Layer 4 of a small transformer language model trained on English Wikipedia (16 layers, counted from 0, width 128).
A neuron adds its activation times its output weights to the MLP's output. To switch it off is to set its activation to zero at one token and run the rest of the model.

Output weights of the MLP neurons that the questions are about. A number n stands for n times 0.00051.
n38: -4 -152 69 -124 203 121 -154 -53 187 134 239 54 136 196 -8 -294 -159 0 -160 168 193 190 47 44 -38 246 19 102 -44 52 36 19 112 220 -62 196 -117 -112 235 318 59 70 14 112 132 4 -84 -128 -184 148 -86 -141 152 -231 -101 51 99 -265 -69 -4 -108 -172 218 -139 -177 44 -88 -4 -126 160 102 16 62 81 -290 46 190 103 215 134 -177 -94 8 -109 83 -44 -164 -76 4 -53 -16 -35 95 -82 35 82 -51 -176 117 -26 23 -111 -46 4 -35 -67 -264 -108 92 62 72 -12 54 -32 -148 -4 -41 195 120 -91 -121 200 -132 104 -19 -12 19 104
n46: -180 154 31 -73 -218 -130 -136 161 217 -80 -181 100 -61 -80 -149 -77 -164 73 471 -42 -112 -224 173 -30 78 -23 -45 88 113 136 -180 131 12 281 -203 -96 -46 -30 26 18 13 60 73 95 12 -253 180 138 151 -81 53 0 95 -94 -12 -94 0 4 373 -226 86 152 47 75 -48 -133 0 -158 98 -123 0 -126 39 -98 -100 190 -268 91 -13 -33 108 85 -75 130 -171 -193 205 86 -82 90 -116 -4 119 88 -194 -84 140 -143 -48 41 70 -269 152 178 -144 213 -21 -319 8 225 -164 -177 -127 -26 -44 133 -153 12 96 138 154 94 98 -168 -8 104 41 -88
n106: 196 -164 127 -39 0 -49 21 44 38 -75 -131 25 -54 -34 4 32 8 -20 -135 -50 -307 162 104 186 -177 191 12 163 -204 -212 -55 -156 -125 105 162 -76 189 -189 104 141 -110 124 -142 -156 -130 150 -209 -150 82 -322 -146 -269 -68 -102 196 -16 -59 69 -8 -67 94 -28 -38 119 0 172 207 -167 -164 -196 191 215 -188 -170 179 38 -36 21 206 181 -91 -4 -42 -65 -4 24 33 26 -107 159 176 -83 175 -8 15 -60 276 135 131 -98 115 -136 -202 -4 -21 -324 119 250 66 -13 -74 65 -53 -136 124 8 48 85 -212 245 -28 83 110 143 -134 -238 278 165
n134: -81 118 137 27 -244 -178 31 209 22 -36 -268 130 -52 -83 -125 203 -150 -80 9 -31 -341 0 -430 266 73 73 -122 156 91 -171 -45 -17 -269 -27 13 29 -206 -35 -39 -100 -70 -62 32 -117 70 -91 68 4 67 34 118 188 50 161 -148 -25 -176 -182 126 -96 54 8 71 87 -152 -98 -22 53 68 -284 89 -132 -20 -344 -43 4 -196 129 -184 0 35 173 -104 90 -293 243 291 36 -98 -106 27 -52 -129 251 -19 -21 270 80 95 -17 -43 -39 -223 -243 133 -13 -4 135 -64 -100 45 -63 0 -36 -69 -134 239 -109 -173 153 140 103 -164 212 384 144 113 -64
n149: 43 -28 -325 -243 0 -174 124 -82 4 36 18 -160 108 4 259 -13 41 13 299 -61 117 133 265 194 -26 118 -186 147 50 -79 -110 56 21 -55 147 42 0 51 -167 52 145 -141 -4 -144 -8 -181 103 -132 49 -174 -122 39 -241 162 113 111 135 -68 -130 0 -85 -142 -40 -298 -76 -147 -108 -169 -17 32 153 -97 196 91 109 28 -142 -391 -70 287 91 135 74 -140 -77 -70 81 376 64 90 -27 -82 -9 -260 -222 -92 -75 -105 36 -149 90 -216 -82 13 116 361 -94 -252 -9 187 212 86 -215 -27 37 -33 8 -105 139 70 301 12 -70 -252 -257 -44 -17 24
n164: -32 173 -86 224 -214 139 75 55 -119 -180 255 162 -120 169 -109 -115 -130 -16 0 -12 117 106 -15 -106 121 53 147 -112 -115 -129 -23 153 24 -34 -8 -222 53 92 138 -192 49 117 177 169 69 139 156 143 88 0 47 -45 -16 144 49 -100 -35 123 138 61 -122 -122 154 -232 166 -153 -117 222 -193 105 -12 -41 130 -96 240 -324 20 -214 -49 -149 -126 147 -347 64 8 -108 -148 -8 -32 -64 168 126 -33 -51 -153 -196 0 226 -175 4 -8 8 197 41 32 -33 36 72 -225 228 59 148 4 103 65 -73 16 -264 -195 -296 -35 -183 0 169 -210 20 -175 60
n182: -91 -184 -173 -42 203 -239 -221 -38 133 -53 154 -92 -170 -191 -152 -172 -90 -160 -73 134 -156 15 48 -129 190 184 -215 72 -100 -162 154 258 16 -152 -200 8 -300 -51 11 -13 174 -157 -174 121 27 19 -4 57 -207 16 129 142 -399 169 76 -87 15 137 24 -40 -45 -85 111 13 -82 -34 8 -111 0 -115 55 -61 143 159 0 -147 -143 -207 194 -8 84 -55 76 -46 122 72 119 95 -32 106 0 -188 198 155 72 -39 -49 279 -71 -279 71 -16 -67 -41 -171 247 16 29 -16 84 -21 71 135 76 4 128 -81 -23 -100 -125 -4 48 -148 -75 -35 210 -220 189
n206: -45 55 -168 -218 124 201 94 -4 -25 -5 -9 -126 70 -417 -84 82 4 0 -166 -17 80 59 78 92 -33 193 74 -107 -48 -32 162 154 138 248 314 -229 -106 84 -56 313 149 44 -120 -236 28 140 182 155 -96 95 -33 51 52 82 -72 139 -111 -4 -101 131 -43 -12 39 -13 -69 -91 25 -160 228 97 230 -77 79 42 -17 123 -214 -62 183 199 -218 20 0 281 132 -60 -12 208 104 62 -13 80 280 69 64 -101 -73 160 -31 243 -42 75 -216 -64 -217 -142 303 165 -179 -135 -214 -235 -12 168 -18 55 -142 -8 -210 -176 -160 -117 -64 -131 -20 190 -113 -190
n227: -92 236 107 140 58 -115 -345 -98 -119 239 256 -85 -30 -25 8 119 -19 16 -62 -41 65 -49 4 64 -4 -76 -123 -177 64 180 226 -56 -28 103 280 -164 292 55 -153 -174 62 187 -229 -85 -12 -97 -4 158 -67 40 -162 37 -125 68 45 -154 -39 211 -45 218 151 63 -84 52 47 8 -97 -343 -44 -94 44 83 -19 -111 41 156 -141 4 -82 28 85 -310 -12 81 140 101 -141 257 273 112 -159 -200 -42 16 -131 -129 -145 -26 -136 56 0 -207 -262 -108 -53 -113 4 68 -36 306 -165 -89 -125 34 -160 -88 193 -24 -24 -4 35 -205 193 131 230 -25 -146 0
n290: 60 215 95 178 -172 -300 188 0 41 -181 -232 -110 49 -153 45 80 -146 40 0 128 -147 190 -34 30 -53 -54 -223 152 26 -35 -161 154 147 13 -41 -67 140 41 62 193 157 12 102 -200 -15 -179 -8 229 -131 -28 -32 112 67 -253 41 62 228 -8 82 -256 80 24 -218 307 155 169 -49 21 -73 -64 52 -95 -373 -20 258 67 39 0 -169 -145 -102 192 -427 21 32 -113 -52 211 40 24 -257 -16 -139 107 106 -24 -21 30 -13 96 -32 61 186 33 142 4 -129 -85 -69 -189 136 42 101 -159 17 123 123 8 -12 149 148 -22 -136 115 8 -247 -118 79
n311: -199 96 -278 24 80 52 -160 48 150 50 -39 240 -92 -290 194 78 64 -15 -39 -197 -30 -46 -14 -143 64 129 -78 32 36 128 79 174 22 -177 0 124 -143 -35 99 4 50 -59 71 8 -98 109 64 51 -71 11 -22 -286 -106 64 -142 -83 199 34 -175 -235 236 -22 -192 141 -108 -298 -34 63 8 53 34 174 -118 -47 229 -73 184 42 -66 11 -11 119 -88 291 -255 294 -79 75 79 -53 142 122 -51 11 -99 -184 19 -7 -12 79 -4 167 -125 128 -110 24 98 -59 242 -65 -362 55 110 24 -97 36 -15 -96 -46 151 -112 10 177 -44 -119 -23 111 -53
n341: 47 95 -120 -140 21 34 183 96 -254 10 66 -161 145 -212 -78 -162 49 -25 44 13 78 198 -133 27 69 208 38 102 -246 -75 53 -203 165 -189 4 -4 189 -40 51 -225 132 -38 -93 -217 37 87 -103 58 -104 9 221 -66 167 9 258 -243 83 -111 -148 110 -4 375 -76 -101 -169 70 -22 22 -73 -68 -13 -22 123 189 148 -255 134 -95 137 177 57 -72 44 -141 -128 224 -77 -104 -82 -240 -72 -231 -148 63 -74 -210 -18 129 -297 179 233 87 60 191 303 -31 69 -176 69 -74 -277 127 220 -229 250 -94 89 114 -170 -173 236 318 -153 -14 140 114 139 48
n343: 48 110 -119 -205 170 79 -82 -271 -105 -63 -37 153 142 -233 56 248 242 -200 306 -167 241 41 56 105 -12 -185 -31 162 206 -50 49 175 66 -175 -36 66 102 -73 -72 -49 -16 46 -108 80 -332 257 -183 -46 -217 -99 63 -49 -143 -202 36 -42 4 59 97 -69 96 132 -240 -102 82 -212 104 -187 20 -33 -197 94 49 135 202 74 101 36 -98 96 -36 110 77 -21 -75 195 175 -250 119 -135 21 -153 41 -4 4 -19 -115 79 21 16 104 -28 303 -193 164 -62 -144 -79 -72 4 -67 -8 -183 -89 -21 57 -109 -74 -97 56 15 439 -88 -21 -161 4 64 -168
n348: -190 -180 48 -128 -189 -12 13 -43 153 -79 -4 -132 -80 58 127 -84 46 -80 154 -162 -164 -92 195 -206 -126 120 60 74 -146 16 -54 -41 -255 339 49 -12 83 4 55 -99 -38 43 186 -103 -136 102 231 16 72 52 -80 -212 -213 149 -194 167 148 -169 -74 295 -93 246 21 -161 -104 -46 -16 339 -191 15 52 -84 -31 -173 198 -75 -40 139 -92 163 -283 -48 45 -52 69 -74 -138 -115 -256 -93 51 194 42 -52 15 281 -50 -195 -9 109 -187 -115 -122 -256 -123 -34 171 111 159 29 56 21 61 -26 -197 247 0 -164 86 -9 70 -235 -58 222 140 -62 -103 -118
n388: 75 168 -153 252 20 -296 -65 143 -43 -15 -130 213 -122 -56 21 37 68 -253 -78 -56 51 -75 20 -235 -126 168 195 -23 245 127 212 143 -145 -162 -170 221 134 -112 -271 -234 13 41 -39 9 125 271 155 -238 -35 -150 112 4 78 167 38 77 -125 171 51 34 -123 -78 109 9 4 -84 89 110 25 24 133 177 112 -217 38 58 -164 0 254 -282 30 -171 222 -102 -71 105 92 -26 -374 134 40 -38 -359 115 -42 16 322 -20 219 -67 -51 -93 -38 74 -80 144 -93 22 -152 26 -209 111 156 -157 -86 -264 49 -194 132 18 36 113 85 -44 8 -69 145 -43
n456: -48 96 -125 146 143 -249 -126 171 -102 5 -120 -110 -98 13 -307 4 -17 115 138 147 53 -131 171 -183 -4 -45 -43 -182 202 -42 12 279 380 0 136 -186 -9 -108 28 198 116 -55 199 165 187 138 -65 -58 -32 -293 13 -205 -84 117 243 -50 112 108 141 -53 232 -127 95 9 -90 -108 -4 195 -135 0 69 4 12 -16 48 -282 -59 -135 49 0 -92 -193 -278 78 -95 -59 113 32 421 113 95 -137 -45 64 142 38 -193 151 -32 39 -113 101 -139 220 -153 -63 9 -205 152 -18 101 -160 209 356 -383 124 255 38 70 -151 -8 164 -146 -101 -128 44 136 -81

Each question names a token from some text and the token that comes next. It shows the activations a of the neurons there, in the order above. A number n stands for n times 0.0031.

Then comes g, the gradient of the next token's log-probability with respect to the MLP's output, scaled to length 1. A neuron's effect is roughly proportional to its activation times (output weights . g). A number n stands for n times 0.0007.

"| ", then "Athletics "
a: 4 42 -10 -41 -9 -22 101 -36 28 -80 0 -31 -25 -69 0 -120
g: 130 -100 126 153 163 -104 -166 -71 -59 -21 -327 116 70 119 -49 63 34 -83 -72 151 -4 16 171 -23 34 -228 -14 172 -76 64 47 -135 124 -161 44 -38 201 55 104 43 -59 -28 133 129 293 -166 119 6 95 7 -37 -139 -58 -87 -190 129 218 104 -30 8 -225 162 54 149 1 81 75 -153 -197 38 -41 -11 105 82 -11 -35 -104 -263 -279 31 96 110 -42 22 -132 103 -193 -73 70 -260 -212 -44 260 87 -145 -140 66 68 83 -14 -45 -133 65 374 137 130 13 -117 17 -90 -15 -243 25 -109 88 28 -132 94 -158 145 68 33 -96 160 -103 -81 49 -133
Which neuron, switched off, raises the next token's probability most? n290

"== ", then "List "
a: -3 12 -216 62 -88 0 4 1 8 -65 44 -47 -1 -26 -1 -1
g: -46 -160 -109 183 -172 -2 87 -44 4 -14 -48 58 41 100 -48 2 82 -214 12 86 168 -13 -74 -89 -36 -17 152 105 -158 -50 111 -178 0 -35 63 273 80 313 -188 -144 158 -156 -232 105 -193 -105 13 102 273 60 -95 50 135 -163 216 161 14 131 103 79 65 -107 -43 266 1 -62 13 66 46 -79 27 -114 -28 -187 115 -104 90 134 -38 90 181 -173 -82 -24 55 132 365 -59 116 -199 3 154 125 -75 186 -144 15 37 64 101 -105 111 -182 -89 -243 -63 42 151 98 5 -220 80 261 6 -115 67 136 82 91 75 -108 80 112 -18 0 182 117 -125
Switching off which neuron hurts the next token most? n149

"ebr", then "sel"
a: -18 -29 -49 18 9 45 -126 -1 -19 -33 -10 24 -1 -26 -6 15
g: 43 0 -15 -35 -73 51 236 113 -118 286 134 58 51 53 -40 -184 14 25 89 253 93 57 51 -142 270 -194 19 54 -171 167 240 46 -20 -178 -210 201 -20 62 154 -213 -163 238 -10 -16 3 -12 -111 268 5 3 119 52 -21 10 -20 -47 -90 175 -194 -9 -103 18 -39 -45 143 188 40 -133 -14 -61 -114 -31 -124 -13 -41 12 -156 -40 -12 -141 50 140 16 -11 58 -184 -13 -321 -183 186 184 85 222 -91 -90 7 41 181 -11 10 141 -190 38 170 -89 159 -134 47 289 -5 77 -97 -48 -71 -163 -91 -88 179 67 -253 -83 39 -77 -24 163 -119 149 33
Which neuron, switched off, raises the next token's probability most? n182

"fal", then "se"
a: 8 -19 6 72 -59 6 22 38 31 6 26 -108 -92 -4 75 -63
g: -129 76 39 -104 -208 72 -258 -94 102 1 -57 62 59 54 -66 -22 -177 53 -135 -95 123 51 -158 -109 -197 45 -32 24 172 124 -52 216 -223 9 -213 85 -84 20 9 93 1 61 -232 -155 19 87 100 59 -299 89 38 83 119 132 -105 112 -359 -187 -57 -118 -25 40 36 79 60 -68 -203 -74 -93 -179 -119 -85 144 -134 -213 233 -53 0 -31 57 1 46 -158 115 123 -135 43 82 -213 213 12 67 -132 69 -208 -123 1 -150 -20 -214 45 6 131 163 -147 -14 -288 39 158 41 -94 112 0 16 -109 189 -11 -57 47 251 -125 -63 34 273 79 88 32 -106
Switching off which neuron hurts the next token most? n341

"| ", then "2"
a: -233 11 -12 -2 54 43 -16 20 -2 62 -44 66 46 14 -44 3
g: 347 103 -152 -20 167 -34 180 30 -203 100 98 92 -108 -250 168 -66 215 -142 91 -5 116 73 -140 -6 158 -88 41 101 -61 72 81 100 69 -28 52 -159 24 -195 27 -35 179 -152 -69 64 -63 39 -47 69 71 109 154 184 124 155 1 142 -9 163 117 32 -246 56 239 -44 220 -126 16 113 83 141 -51 29 -109 -231 109 -5 -345 10 -30 90 -41 -374 9 -39 -70 -138 -207 -3 -126 -129 145 -173 -15 -17 86 -100 -117 -33 -160 -12 -62 -18 -116 -141 -61 -53 87 133 45 -280 60 -208 -199 -81 170 -40 -150 -119 -19 25 5 87 -2 10 -2 -106 -118 83
Switching off which neuron hurts the next token most? n38

"World ", then "Wars"
a: 18 6 18 -3 7 -46 -5 100 2 43 12 1 37 42 149 -5
g: 96 -104 -4 -118 -36 33 121 -83 165 68 102 21 86 12 -48 5 -230 87 -14 -104 -156 214 -89 -46 82 -52 -7 -93 -151 -19 17 19 -4 -44 -206 -19 26 -167 -182 -78 -2 298 -27 -178 -74 -16 -100 -219 45 -133 -60 -118 103 64 263 141 -49 43 120 -46 -106 -76 219 220 89 0 -102 55 132 45 -133 -125 28 -74 -286 -5 -112 151 69 -147 26 -45 -37 195 31 -40 -95 2 -212 166 -103 14 -170 145 -211 379 -16 251 60 -27 130 -47 -214 7 -7 20 44 204 251 11 22 28 -80 227 16 154 -49 -97 83 6 184 -34 274 -189 -183 -90 153 -111
Switching off which neuron hurts the next token most? n388

"the ", then "athle"
a: 1 -18 -13 -2 179 3 -10 39 1 -16 102 15 -9 0 -18 -4
g: 153 -33 -10 88 -93 -89 -99 -131 -98 87 -49 176 37 -134 -49 -45 67 39 -40 343 -103 89 79 -107 47 -212 23 303 109 5 105 64 62 9 -48 62 7 -1 -165 256 382 79 145 -7 1 -85 6 82 254 -78 -54 -54 -320 32 -27 -193 115 79 152 -79 -25 -4 -90 -182 -198 -76 -156 -70 152 72 52 15 -193 27 133 -141 -123 8 -106 30 48 231 171 -25 140 -301 -82 -112 -12 -178 230 138 27 28 58 -97 -149 -18 145 -100 180 -39 177 -60 26 192 50 -88 -99 131 -17 -160 -54 -105 -123 -36 161 235 -176 -92 24 -121 -120 -43 59 0 -55 108
Switching off which neuron hurts the next token most? n149

"on ", then "le"
a: -36 26 -8 144 -3 0 -2 -15 8 -8 -2 6 -15 -54 6 234
g: -239 71 75 286 66 -147 -139 270 -5 -5 -53 130 -18 -121 125 -123 206 68 -59 -17 -55 24 84 2 62 149 -128 -124 -90 -234 98 -139 -2 -71 234 117 -45 -128 25 -6 -139 108 -66 -248 -197 -137 5 17 77 -299 85 106 -139 -136 97 175 145 1 53 135 -52 17 109 -24 24 116 -181 -221 -24 -46 182 -42 23 -160 -83 98 48 158 -12 107 -248 -71 91 217 -63 -66 -232 12 57 -189 -244 65 127 -19 27 115 51 -55 -129 -258 2 -220 -67 -110 137 -91 20 91 -105 -68 33 95 -131 36 -27 -148 70 -280 98 196 -192 -49 48 102 -3 42 -34 -160
Switching off which neuron hurts the next token most? n134

"Wood ", then "Street "
a: -19 -33 12 -58 -69 -15 19 36 29 9 -3 -37 3 -20 -33 -11
g: -70 35 -201 -69 58 110 248 -16 69 -13 51 -141 9 -251 -159 12 -48 -32 -31 -177 -5 48 50 70 -49 194 184 48 -116 89 -39 43 -180 28 -4 3 -89 -77 -129 33 140 6 170 36 58 -180 -70 77 44 102 -464 161 228 -80 -197 87 91 5 -131 -65 68 -194 -184 -83 -108 62 43 -84 -6 -28 -65 -220 38 102 70 31 139 -62 236 -18 99 23 -283 358 -8 -115 138 -255 174 71 22 131 111 166 298 52 92 14 20 115 -41 -12 80 72 0 -41 190 -186 -154 -133 -31 -75 -24 -58 47 -2 12 -51 168 -35 -160 128 45 -51 12 158 259 -92
Switching off which neuron hurts the next token most? n206

"ig", then "i"
a: 15 -52 26 60 -6 -31 -25 -35 -40 -33 55 0 -2 23 -16 -40
g: 2 74 78 33 30 82 -236 149 61 146 70 -105 -194 -130 6 6 46 -241 -23 72 -111 89 -133 76 122 -64 -17 -36 65 99 283 108 31 14 103 139 9 145 171 -142 57 170 37 -37 -47 54 -16 -23 -122 197 187 -86 178 178 45 -28 188 53 -229 -218 3 -137 -325 -25 211 35 5 140 143 -22 -5 91 -218 -111 231 188 100 -150 54 -20 3 126 250 223 7 -183 -111 -250 -106 264 -10 93 -221 -71 -180 -43 275 32 35 56 -3 -131 74 116 20 -121 -81 -37 77 135 41 -21 -26 151 -20 -118 -62 -49 -18 88 -46 29 -116 -286 -138 15 -120 -4
Switching off which neuron hurts the next token most? n311

"August ", then "20 "
a: -10 9 6 -50 49 -3 8 -107 -3 7 2 -24 -1 -30 15 1
g: 37 -139 26 22 -152 97 179 100 127 59 -64 30 126 -83 47 72 109 6 -210 -99 -178 119 -166 50 -160 -185 347 -102 165 -68 -98 182 -129 -88 -81 52 -66 -6 -91 -30 182 -106 140 -45 57 -174 -89 176 -203 -233 174 -83 -126 -305 -17 6 38 -47 -16 202 69 -93 9 -47 -103 159 81 204 -18 -52 102 -293 147 189 100 -71 141 -226 -160 -86 -22 61 -65 -235 45 125 143 -140 159 91 85 120 -224 183 52 5 -71 -79 -111 18 -164 -110 104 217 -34 232 -57 -17 98 -8 66 -109 -59 -136 46 -35 -12 -50 5 -75 -125 152 -5 6 120 189 63 202
Switching off which neuron hurts the next token most? n206

"eb", then "reg"
a: -69 -101 7 65 -20 14 34 -12 -64 -3 87 0 0 3 -1 -23
g: 211 113 -117 -49 -13 -183 252 42 126 55 37 80 293 94 148 -119 165 -64 -148 11 -45 39 78 136 111 -50 139 153 114 -93 -293 -48 224 -110 -126 188 42 -81 -30 96 88 37 -71 16 -200 73 14 281 40 -87 43 69 -126 -105 -32 6 -93 -58 46 -37 -58 83 114 133 211 194 87 116 -199 -131 14 -65 -44 -129 281 18 -95 31 96 -124 -23 -84 -18 -208 12 -69 34 13 -4 -70 55 -134 72 -31 197 74 69 35 122 129 307 -79 -53 -294 121 -249 122 -55 38 161 42 -100 -338 185 -159 72 85 100 47 -133 -17 121 -4 3 58 -101 44 -228
Which neuron, switched off, raises the next token's probability most? n311

"Kid", then "ane"
a: -29 -54 25 92 -8 -2 1 -4 -85 -47 -2 -8 10 -34 22 0
g: 120 -93 -119 -114 5 135 -90 81 -43 99 -25 158 -9 -244 -89 108 100 43 -43 108 2 89 -302 -131 62 -65 -318 39 -252 -197 152 -92 -168 -95 118 -4 80 57 75 159 18 -86 145 14 -143 229 -13 -85 -133 -110 181 -74 -71 233 25 -114 -11 -183 -255 -175 156 -14 8 -88 -12 63 5 74 -38 -116 297 -4 3 -33 2 -381 80 100 -50 -30 -45 -77 85 76 131 286 -28 125 170 67 -30 182 -105 -6 109 -25 71 -6 156 -91 53 -46 207 173 83 -3 -1 252 35 -34 136 113 108 64 -85 45 73 -76 -63 16 -33 -113 309 199 123 111 29 87
Switching off which neuron hurts the next token most? n46

"k", then "ley"
a: -4 -49 -2 15 -8 6 0 55 -87 -16 91 -29 -3 4 141 -26
g: 6 -89 57 16 129 -251 -93 93 119 57 -24 160 319 149 69 -24 286 82 -19 187 375 -156 80 28 -29 -89 -128 67 -31 116 97 153 -39 164 -16 90 -11 -43 27 -141 -65 39 18 -126 100 -5 161 103 -78 -70 58 43 -15 -107 -146 109 324 -31 131 101 -113 212 63 36 -234 56 -101 2 -77 115 -265 -70 166 -72 82 -56 169 -51 -132 105 23 -130 -3 -42 89 203 -133 -260 19 -8 55 123 42 -68 -10 170 51 39 95 -207 -27 204 225 46 -85 -46 39 -124 102 -63 -31 294 -365 110 35 -120 -20 151 -154 137 -10 80 37 96 -55 30 -18 -50
Switching off which neuron hurts the next token most? n227

"T", then "ola"
a: -4 7 -33 73 -10 0 -1 -1 -17 -4 -9 -8 -7 -28 29 -2
g: -430 243 151 -28 -37 -116 6 116 52 -37 107 123 140 45 121 186 -54 -30 81 230 -100 41 -53 71 24 -120 78 -59 104 -118 210 -195 160 -319 172 -49 17 101 73 45 -321 -15 -33 -42 -106 -110 -108 -134 -1 -97 -20 -130 -120 -19 -82 147 -43 22 68 -20 159 108 -32 40 -17 88 -74 -129 45 -40 123 -59 -105 33 85 -30 32 48 45 90 -255 98 321 -41 25 -209 52 320 -184 37 -327 10 -17 44 -169 116 77 222 15 -52 23 76 61 123 -12 -55 8 141 -165 200 70 9 -38 -15 -96 -66 -123 127 -68 75 -68 0 -45 60 180 214 -104 -202
Switching off which neuron hurts the next token most? n134

"Australia ", then "|"
a: 32 37 14 200 -26 14 -32 -18 21 -3 -19 -46 12 56 23 -28
g: -171 28 116 -174 213 2 -36 -163 30 92 -1 -32 46 44 227 133 239 85 -11 -183 -135 20 73 -74 -209 -221 43 -105 -145 -21 -69 163 -36 83 -122 131 -1 43 -5 -178 115 81 53 -93 -66 108 -50 -51 357 52 0 -94 100 36 -88 -170 81 -146 -128 -114 26 152 -306 19 11 -98 -38 198 117 5 -59 95 -104 -95 58 -51 -15 -27 -21 131 -83 -469 -6 40 90 -260 -39 40 41 -18 0 113 129 -65 -268 -173 103 -109 65 133 56 -122 105 42 -244 176 -272 81 101 17 -49 -71 -27 89 -54 -106 175 52 -18 -169 -27 12 -192 114 13 -93 -208 143
Which neuron, switched off, raises the next token's probability most? n134

"in ", then "performed "
a: -169 -13 -23 473 -4 1 71 69 6 -162 -7 7 -4 -13 -4 -35
g: 169 23 90 55 23 -149 17 326 4 -174 16 53 47 -121 198 -130 -52 58 89 71 36 40 -82 -61 186 17 77 -2 163 91 39 240 -146 64 19 176 -21 44 108 91 -141 38 90 -8 77 271 -22 84 -61 -200 84 125 174 43 53 -212 170 4 152 25 32 -17 173 -43 163 25 90 287 -34 69 -7 -111 -45 -19 -168 -128 -132 167 -395 6 73 71 -31 70 63 -246 7 19 -133 -118 -79 -175 -141 144 93 -289 191 24 88 34 204 24 138 -9 26 240 165 93 10 263 60 144 -26 -1 80 128 -132 35 -245 -149 18 37 43 24 -202 58 -151 115
Which neuron, switched off, raises the next token's probability most? n290

"| ", then "Tr"
a: 6 5 -1 11 -36 33 3 67 29 4 0 -28 -20 2 -10 162
g: -145 -28 -99 -149 -70 -25 36 -44 34 -34 -77 31 252 60 185 124 60 134 108 75 -80 -126 91 -138 -209 64 11 9 77 -11 -129 322 -52 52 -98 322 -270 -132 -34 -98 -33 138 -104 -20 -97 49 -4 -144 48 64 -62 8 -45 104 133 -112 -22 131 -86 263 115 112 199 -112 -155 -162 187 112 100 75 -134 -35 119 8 2 -185 41 90 272 -48 -227 -12 33 -222 -36 -201 116 -56 100 -137 -96 -158 89 78 143 186 38 177 63 118 -80 142 -27 154 23 18 -96 17 23 -148 97 -260 140 -14 -93 -202 -44 26 272 33 -187 28 67 7 -39 319 -98 -99
Switching off which neuron hurts the next token most? n456

"endi", then "m"
a: -25 -58 7 19 -7 140 -33 -42 1 -25 15 0 -4 -34 1 -1
g: 75 -91 235 -145 92 -52 124 -87 43 -53 137 -15 50 341 68 -200 61 59 218 -55 204 112 191 -189 102 -168 -75 289 -88 -223 86 -183 28 -2 30 28 3 -14 -21 4 -144 102 171 73 -64 103 274 51 -89 84 -220 -156 157 -158 84 25 86 26 129 -99 -49 94 157 -81 -10 -45 -196 -35 -167 110 219 -63 163 -4 -105 -101 -50 50 -73 29 85 -85 -108 151 155 -156 -88 -37 -159 69 113 75 -70 -2 -162 -41 -89 243 -20 147 129 100 386 0 107 78 15 -128 -79 34 119 -80 16 -131 35 -50 -145 108 205 -151 -7 -15 261 -145 -62 108 -5 -73
Switching off which neuron hurts the next token most? n164

"gener", then "ously "
a: 13 -6 0 -1 -5 -1 36 54 38 -7 -2 -9 -52 -8 -27 17
g: -113 -194 115 45 -19 -172 63 7 -94 -29 102 -180 3 69 65 118 170 69 53 289 40 -34 -137 183 -153 -53 -29 79 -157 -115 75 126 41 170 194 -3 43 111 -51 30 -110 -49 124 -133 -40 199 57 180 -252 148 131 -176 210 -210 -118 21 -36 41 -74 90 53 -160 11 59 164 17 32 126 -103 -50 34 46 193 52 -209 26 26 142 -56 175 -46 -103 35 -10 122 -153 -31 102 107 1 -17 239 123 -75 -123 89 36 112 -147 138 -152 233 95 204 84 145 104 -47 163 132 110 20 122 -215 87 3 -113 108 -98 177 221 -19 143 88 -139 -417 58 -200
Which neuron, switched off, raises the next token's probability most? n182

"ess", then "e "
a: 0 -87 -3 12 16 -15 -22 -6 21 2 67 17 -13 -4 221 -15
g: -105 92 -13 -34 -21 -130 226 149 69 -21 39 -65 -78 -22 79 -229 -140 103 -47 29 -39 54 67 -149 -24 -71 31 37 37 6 229 -26 60 97 -51 22 -85 -50 69 -188 -257 37 -107 156 180 -204 -291 -29 -65 49 -279 111 233 31 57 -119 -67 -72 36 161 117 -49 251 -107 -158 -42 -28 56 54 -18 42 -65 120 -4 -9 -4 -40 86 286 -66 -45 -39 -12 -175 100 23 -34 -8 -213 129 -5 -143 126 67 -22 186 75 -259 -19 23 39 -264 -196 65 47 -147 -297 262 62 -125 87 178 96 -266 -80 -132 361 -125 -73 -82 132 17 -13 135 32 -7 171 -108
Switching off which neuron hurts the next token most? n388

"church", then "ed "
a: -20 46 -82 2 23 23 6 62 -101 0 27 53 -145 -2 -2 -4
g: 58 53 -7 37 265 9 -118 34 -194 -229 -229 -253 -49 157 -9 188 70 -245 186 64 218 41 170 22 14 -46 57 -85 -23 -172 -83 64 78 -147 40 124 71 2 20 46 -15 -90 -4 218 199 -392 195 36 11 -36 -144 234 161 -141 -60 227 -271 86 40 80 21 -109 11 60 0 48 144 18 114 -31 -76 -98 222 -7 148 74 100 19 -134 -4 36 -229 -145 4 160 25 13 -37 -95 15 -61 34 -140 -9 18 -162 -175 -83 -24 41 157 326 23 97 20 -21 6 310 36 121 27 -56 -343 65 47 106 47 37 179 -37 118 -44 -67 -8 85 0 17 44
Switching off which neuron hurts the next token most? n106

"re", then "mari"
a: -10 -16 -145 15 -24 -5 -2 -18 23 -20 -2 56 2 -58 -18 -52
g: -240 10 51 -184 -144 -79 -27 163 11 81 221 -92 -113 -201 -84 29 153 -87 62 130 150 116 -225 28 149 27 -27 -214 -41 -133 -134 247 -137 -165 135 103 184 60 -123 -95 -245 6 -215 -13 -32 -128 91 -197 2 -316 12 -235 9 -14 114 -209 -29 125 110 -232 26 166 -48 126 -34 -13 117 -23 12 -268 -22 105 136 118 -31 -13 -109 188 55 -13 2 -17 91 4 89 -101 172 256 -98 189 162 54 1 15 -48 -248 35 -23 116 -19 -11 133 -19 60 -77 166 -5 -233 -8 53 89 -273 0 7 119 195 -19 18 32 -84 -166 106 11 -21 -44 28 -77 219
Which neuron, switched off, raises the next token's probability most? n106

"\n", then "|---|---|---|---|"
a: -6 0 21 -1 -6 4 111 88 9 -7 1 8 -214 -49 32 -21
g: -92 -51 5 92 25 -101 38 76 91 -12 -146 7 73 -93 -89 -225 90 279 -76 -15 42 -68 -140 177 -8 -111 85 -143 -15 -88 12 16 6 -56 16 56 -69 6 211 165 191 -22 176 93 -3 136 247 19 -313 81 -106 -80 -66 -58 -13 40 144 -102 119 44 -119 -65 -300 6 -27 -70 -44 56 -162 -99 86 10 -28 -46 -124 23 -116 -109 -13 -11 104 -246 -56 -91 108 -106 74 169 -113 -237 -26 -72 -79 124 -144 -4 271 99 123 172 -27 57 -215 -119 -262 77 -270 304 157 8 -31 -176 20 -34 239 0 268 -18 -18 -175 99 -96 -24 -281 15 2 119 241
Switching off which neuron hurts the next token most? n343